Layer 2 of a small transformer language model trained on English Wikipedia (16 layers, counted from 0, width 128).
A neuron's activation on a vector x is SiLU(gate . x + bias) times (in . x + bias), where the dot is the dot product.

Input weights of the MLP neurons that the questions are about. A number n stands for n times 0.00093.
n17 gate (bias -0.177): 50 212 -133 -158 120 19 -155 48 80 -53 -350 -54 100 59 -178 58 -109 -100 204 12 -4 -63 12 54 -32 -123 -168 -264 109 42 -55 10 -28 47 223 12 -12 -166 8 77 -91 132 166 308 8 -63 -64 83 130 -20 -100 -59 -194 7 -65 -80 68 -16 -91 346 8 8 -43 213 166 -351 -52 -182 -210 93 206 113 112 -120 56 173 104 -215 119 -11 46 93 -158 44 16 -100 0 224 -11 153 24 8 141 -98 226 -187 16 171 69 -147 27 92 109 101 91 160 -69 -37 33 -285 94 213 118 30 -109 -62 -203 -63 143 -153 15 127 -20 -223 -67 -62 110 -103
n207 gate (bias -0.141): -10 140 -3 68 -172 -117 -184 10 55 -31 106 -23 -179 -164 -221 -75 -176 -71 -20 124 -40 -96 173 -199 -3 -270 17 198 86 -7 -76 -132 -20 33 -33 110 -107 -222 -223 31 -77 81 27 -45 34 -119 -102 37 106 -43 41 150 217 192 194 138 27 -119 -163 139 132 96 36 -93 41 13 170 -24 35 3 -83 41 -235 -138 117 149 -111 -175 -57 -63 60 -44 41 31 -221 140 -44 -20 -9 66 17 -56 -51 64 115 83 14 -102 91 98 -93 4 141 125 80 144 -103 -83 -7 -21 86 -41 -46 -147 -190 42 13 -171 54 42 -81 31 187 65 -23 75 -31 -73
n214 gate (bias -0.107): -92 125 169 36 3 -3 -70 119 -294 98 -42 -57 -129 -64 -121 -53 -69 -6 3 -156 79 -30 274 16 -273 -117 -199 97 18 75 12 78 -3 0 -36 56 85 -17 -9 16 -101 62 106 -108 -126 75 -55 15 53 -21 74 189 -29 -89 37 105 335 50 -6 0 -54 0 51 109 97 83 -109 90 35 131 65 -42 -212 -34 -98 -9 -86 -12 52 81 44 -16 16 -31 90 109 34 0 67 -114 118 45 85 -16 135 61 199 -12 145 -56 -85 122 -222 37 92 -8 3 -85 56 -125 -163 69 -55 190 -56 24 31 -99 101 -41 -66 55 -43 246 43 54 79 107
n255 gate (bias -0.195): 35 -102 130 125 68 112 72 132 -38 -199 -85 -182 32 132 -29 -66 -42 -17 72 168 -39 11 -80 -127 33 -70 74 -55 -127 87 121 -78 50 28 271 59 -107 -20 -55 -91 -4 123 69 67 26 -226 17 -89 -45 -89 -22 -14 0 -182 18 -22 -250 -474 -85 50 116 -99 -205 -149 58 -90 -25 -44 -34 136 149 -122 153 -14 39 120 -115 176 -25 50 -3 33 -164 49 -144 -207 -172 358 42 82 -60 106 3 65 -32 209 84 -14 -243 87 17 -11 -102 -91 -19 62 -117 -180 352 -51 -7 143 -25 -42 87 17 97 -40 29 79 -30 -30 -122 -80 129 45 -103 -78
n279 gate (bias -0.069): 46 48 159 -12 169 -80 -3 6 67 -55 84 -139 35 76 13 -15 15 -37 51 22 -148 110 -71 -66 -6 114 95 16 50 40 -72 -11 248 151 -133 -104 -179 -234 64 42 -32 -25 19 20 55 96 18 50 170 -19 -191 57 -161 -69 55 60 -74 -6 -3 -34 -74 -34 -69 66 -187 43 -6 145 58 6 11 -92 46 -96 139 53 -156 64 -6 125 -40 -80 109 119 -208 -156 -190 -153 118 -59 -273 -150 49 -158 -74 33 112 88 -64 -111 121 172 43 259 141 127 -12 -52 -55 -188 97 -47 132 -68 -19 -73 -38 -88 54 -55 -133 -113 -208 -23 -98 25 179 -22
n17 in (bias -0.095): 19 -159 -295 67 -83 32 204 62 -60 64 -7 48 17 -10 3 6 -87 -10 136 43 -161 -91 -150 202 -120 255 210 -47 -48 126 -186 11 3 -88 -165 -239 134 19 60 160 16 20 50 -61 -111 71 75 239 -152 26 -73 -39 -46 -48 -150 132 -40 -87 182 -65 23 117 -107 281 -151 108 70 177 -142 160 -143 21 90 -109 -121 0 -56 44 72 19 92 -144 0 -42 -45 3 -43 78 87 -3 62 29 -111 -70 -23 3 -154 -141 6 -93 16 79 -62 126 -34 -21 -92 30 57 37 -71 91 -124 -53 93 -258 -66 186 -20 51 95 -84 154 -141 -72 -71 -14 -72
n207 in (bias 0.082): -85 26 -104 -109 -15 -188 -45 60 55 184 -6 35 49 51 -101 70 -29 -190 146 66 -9 81 -76 -60 -31 -50 -72 -56 80 -154 6 -24 231 -6 -131 -80 24 -175 -50 34 130 -146 12 -103 -233 -12 -46 -48 -93 84 131 57 -63 -162 107 -15 -15 126 -35 -137 139 -194 24 27 -123 76 -138 163 20 -44 41 -44 -124 67 -3 69 -207 26 -90 91 68 -28 12 -8 18 38 -36 -137 -203 116 -3 117 -38 19 41 -55 236 66 6 -170 -14 114 162 40 -69 -94 -15 68 -136 -9 -53 3 -237 -100 -21 3 -85 48 -42 -84 -144 63 -133 -92 -36 -177 158 -81
n214 in (bias -0.066): -87 -144 -43 28 99 -23 -90 102 -226 33 11 179 -111 49 0 -126 -195 70 29 102 -104 46 -113 42 -91 -84 -21 -27 -60 43 -52 25 131 12 46 -21 66 55 -8 -15 -6 -9 0 42 140 -9 -129 -46 -53 -17 -23 58 145 -124 -41 135 -138 -95 -147 -46 -60 23 -89 -72 -213 90 133 121 -3 85 12 -85 -158 79 -186 -11 93 -62 205 90 76 0 83 37 228 76 93 29 -50 75 -72 72 -8 34 57 -72 100 25 -166 186 44 -128 -235 -21 -18 85 22 3 -83 164 39 -28 -32 -53 -94 84 67 38 70 11 -43 -44 -93 263 165 139 -21 43
n255 in (bias -0.077): 60 219 184 182 -30 160 -16 85 -9 -30 -68 -13 -43 79 -97 60 86 -22 -327 -82 69 137 -19 212 -50 -129 14 44 -65 -70 -124 -34 -116 91 -6 0 -82 -171 73 -3 -134 -129 -60 -61 -111 -19 -6 -219 -6 -49 -79 278 102 -9 -20 -53 10 -37 147 -23 -65 -107 -23 52 13 -146 -10 -87 -114 169 -36 -24 19 -179 203 120 -168 -111 -105 164 32 -67 13 -97 -94 152 -36 75 12 136 88 52 -117 91 171 179 37 6 188 35 -13 34 17 -43 150 30 -9 105 111 -77 37 108 127 -92 -123 54 76 -30 112 196 -3 68 -72 87 36 -132 365 75
n279 in (bias -0.001): -32 26 -180 -21 81 5 14 69 19 -31 30 49 3 11 56 48 -16 -38 -70 -111 52 -82 3 112 -73 80 -242 -6 -19 3 -8 -89 -47 -5 -209 -161 -16 105 85 48 52 -103 -34 -17 -54 286 -31 -88 -19 8 -11 -44 -86 -25 28 -53 -280 11 3 -3 -19 19 -175 -8 -23 104 -112 -42 27 56 66 201 19 -31 -166 -41 -11 -43 154 -122 89 87 115 127 -63 -101 47 -126 -33 -75 3 -148 -48 56 -19 -58 -34 21 27 -38 34 -139 113 70 -158 -89 43 142 6 161 -23 65 8 -116 64 -163 -152 51 -44 -74 -77 21 127 -113 -50 -3 117 198

Each question shows a token from some text and the vector x that enters the MLP there. A number n stands for n times 0.0051.

" due": -3 22 75 -5 8 -12 -131 -82 87 -115 139 82 -15 -51 44 -10 36 -18 58 23 25 -66 -3 100 235 23 130 205 60 -184 -59 -1 -103 -23 22 -3 -66 -90 -40 -114 3 -39 22 -138 26 20 35 -65 -19 -15 -28 -41 62 126 -198 -179 22 -7 -18 204 35 -73 74 7 403 -128 94 115 158 -23 32 16 148 -83 20 102 32 -135 16 28 -14 18 76 92 131 38 99 -125 40 -90 -68 141 17 -99 -109 57 -175 54 79 71 -26 -25 -109 91 -41 -130 22 146 -115 222 354 12 -27 -143 -117 83 -100 -76 47 15 -9 20 110 117 -63 80 14 48
The most active neuron and its activation: n17, at about 0.21

"1": 15 -27 -128 -24 103 -131 -109 -96 12 -19 -68 44 -1 102 27 59 -3 -21 -37 -44 -26 15 -2 78 73 -164 -54 -38 -61 41 89 -4 -25 -26 -4 26 28 188 -51 -11 -116 16 153 -32 40 -3 -75 -87 -146 -22 23 -36 -59 -107 -3 43 21 -24 49 27 -40 22 -15 -28 -147 53 139 -16 -133 26 72 38 -85 -25 -15 39 74 -57 83 -30 0 -125 -60 -262 -109 -64 123 76 -5 166 -45 0 -37 -32 17 -78 -5 -32 51 -8 110 -9 1 60 -23 -28 -31 4 10 97 82 14 103 -95 21 46 0 120 14 116 215 48 -5 -76 27 9 -102 -5
Which neuron lights up most? n17

" children": 8 -3 -65 53 31 73 -29 36 82 267 -150 21 37 85 -162 -125 -43 150 40 47 89 -57 -68 77 -329 22 -24 -48 -12 -146 -255 29 22 31 -79 42 -25 81 -39 145 -52 -42 -54 -31 -28 -73 -92 27 113 -33 9 203 -51 69 30 134 -19 -145 31 155 -133 13 -30 -33 78 58 107 82 -81 143 60 5 -74 -38 -53 163 -41 -47 86 57 -1 -75 13 -57 74 -38 192 6 51 -183 13 135 71 -78 -73 94 36 21 73 31 222 -20 -218 -28 41 22 -104 35 78 47 25 2 19 117 -96 -75 135 80 74 43 -18 -82 -272 34 -196 46 225 21
The most active neuron and its activation: n214, at about 1.5

" park": 104 -83 130 19 11 20 78 5 102 8 -86 -95 39 -56 -18 -93 -95 11 141 16 61 -32 35 -51 -136 334 -72 -21 -99 108 -147 -11 98 -35 -145 99 76 -18 -30 -36 -59 -113 -141 247 -44 -8 119 56 87 46 -157 -57 -49 112 183 -102 -8 118 34 227 38 -71 -17 -50 -297 169 9 127 -108 -96 28 2 -112 -11 -46 36 -59 21 59 67 -10 -118 -145 -4 81 110 173 11 42 -74 13 19 173 -25 -73 120 61 130 -6 22 120 6 -71 12 -34 5 -74 -150 -133 -16 74 10 -212 -83 -67 94 11 137 -92 -87 75 53 -138 83 -10 75 88 32
Which neuron lights up most? n255

" a": -44 47 -67 98 -47 -46 37 2 -107 95 192 -184 113 52 211 -46 -40 -34 118 -56 -157 32 -129 -59 -113 -34 143 -38 159 57 -148 48 -65 -17 5 21 45 71 -3 18 113 -44 2 156 -123 102 -81 26 18 -41 -36 154 -5 40 -152 -17 32 222 50 -65 -121 5 148 -1 52 51 -47 -99 18 4 -41 30 -8 -23 64 -17 -143 129 -12 -22 -70 18 -63 -84 -107 173 63 -17 -22 243 90 140 -71 203 -38 -18 -107 32 147 -40 -44 -35 122 14 29 -136 -78 -133 -41 -116 -32 10 -11 -21 109 49 -171 56 65 25 23 -20 45 68 -63 -11 72 2
The most active neuron and its activation: n279, at about 0.027

" and": 15 -96 133 -20 -23 -16 -83 12 -14 32 -54 82 5 46 -42 87 109 78 -92 -74 -70 143 3 63 1 -50 78 -9 -12 -170 -29 -1 80 -11 -18 -2 -6 48 -93 -16 -51 -127 61 0 -17 -4 100 32 28 13 -4 74 -95 75 -14 121 -20 -61 41 -64 -17 84 19 -71 164 150 -184 -31 -37 103 71 31 18 -93 84 46 39 146 -26 20 44 69 282 83 -17 14 84 8 -77 -194 14 16 -169 84 20 -19 -19 -83 198 23 -48 -24 -78 8 298 190 -81 92 53 -10 68 25 39 -66 -27 -170 -69 33 99 8 -47 0 121 6 -120 53 -75 88
Which neuron lights up most? n279

" Mary": 31 -66 21 13 142 -91 80 7 122 41 14 -55 34 30 9 40 -65 78 -59 -26 -42 42 95 -12 -235 85 -165 187 -196 -9 -83 -75 11 3 -73 -29 71 -9 -2 -61 19 106 -80 49 -132 39 129 20 -10 -86 -141 87 -3 21 232 70 -44 -138 -76 136 -231 14 -113 -58 -40 0 31 8 -57 -38 6 -11 -150 -41 58 176 28 -112 6 50 -58 -125 -192 147 137 127 30 92 50 -111 -40 125 -20 19 -56 -1 -9 -27 -94 -9 87 -21 -71 53 -32 -64 -53 -41 -77 -67 20 -17 -7 -44 -41 -37 -44 149 -16 -37 8 -78 -225 67 -144 10 146 60
Which two neurons fire most, strongest first? n214, n279

" the": -137 11 -51 12 55 -48 -14 -43 67 87 81 -18 76 10 -87 -203 -108 41 24 -39 -88 26 -82 -46 -16 -1 85 -140 61 37 -70 14 -18 -87 32 41 -14 31 49 -97 81 -28 85 -45 -36 5 -3 -34 -66 49 87 13 -63 23 2 76 -23 116 135 34 -52 54 176 58 -64 -20 50 46 -54 27 21 43 215 -17 11 -116 -3 117 -6 -12 -10 48 176 -19 43 -23 -92 -41 -13 128 83 -32 -31 -133 -43 -301 -55 26 153 8 -188 62 -45 99 187 -135 29 30 -49 23 -36 -2 -66 -120 24 66 21 145 -70 14 -45 -101 -96 23 43 -45 -119 -31
The most active neuron and its activation: n255, at about 0.21

"ada": 113 89 161 70 -20 -76 5 -28 108 -33 256 -62 125 -109 -52 84 51 49 56 -154 -36 -9 54 170 93 -144 63 -2 -30 -137 31 -70 -26 100 -50 -119 -80 -152 -23 -96 7 -147 -268 -89 -24 -82 174 166 111 -17 -63 -37 -64 79 -62 -245 -127 34 -87 -26 138 97 -161 116 80 4 32 -8 -14 -100 -20 3 108 31 17 12 -55 -49 -83 124 115 -1 -84 -10 43 7 -89 27 54 300 6 -59 32 -60 14 95 -77 -22 94 -31 -69 21 -64 131 50 82 -19 13 -79 9 107 13 72 -37 -77 -104 -40 78 -67 8 -55 14 14 -43 61 -133 -3 17
The most active neuron and its activation: n214, at about 0.36

"ued": 54 4 40 42 -14 -31 -137 18 -51 28 -59 -6 -158 -37 98 -27 27 45 -115 -32 29 80 40 120 -1 -168 -14 -183 -96 -46 27 -5 -409 -15 4 95 -28 54 61 126 66 -98 11 -15 2 -22 302 0 -18 83 19 -21 7 97 97 -204 -5 59 119 -100 17 -49 102 105 107 -62 38 -74 81 26 66 12 101 -161 28 -82 96 -58 -47 82 76 243 60 -16 48 63 153 61 31 -52 -82 -24 203 43 -73 -137 -42 12 -31 46 28 -29 61 174 29 79 28 64 6 78 112 10 -146 181 -210 -39 55 -7 -36 15 40 -41 95 -59 -16 98 93 -90
The most active neuron and its activation: n207, at about 0.14

"y": 42 -104 -83 -38 86 -31 55 10 82 25 -132 -93 -41 98 11 -154 38 83 59 150 13 130 -54 -4 -63 -2 -71 3 -2 88 136 -48 -122 24 73 -24 -42 -16 -75 73 -2 -14 41 -104 -165 8 -235 55 71 51 -228 67 98 -140 -22 84 123 -26 -86 -48 -12 -75 -81 44 -68 39 -167 10 162 37 -50 -11 -148 34 104 5 120 82 80 32 86 -150 5 -59 71 -35 -90 -4 34 5 38 -5 -51 109 -60 -88 121 24 44 31 67 73 -44 -80 10 8 -11 -133 -135 25 -105 -17 49 -149 -6 -149 108 92 78 49 -66 -58 4 -7 -30 -88 406 -55
The most active neuron and its activation: n214, at about 0.18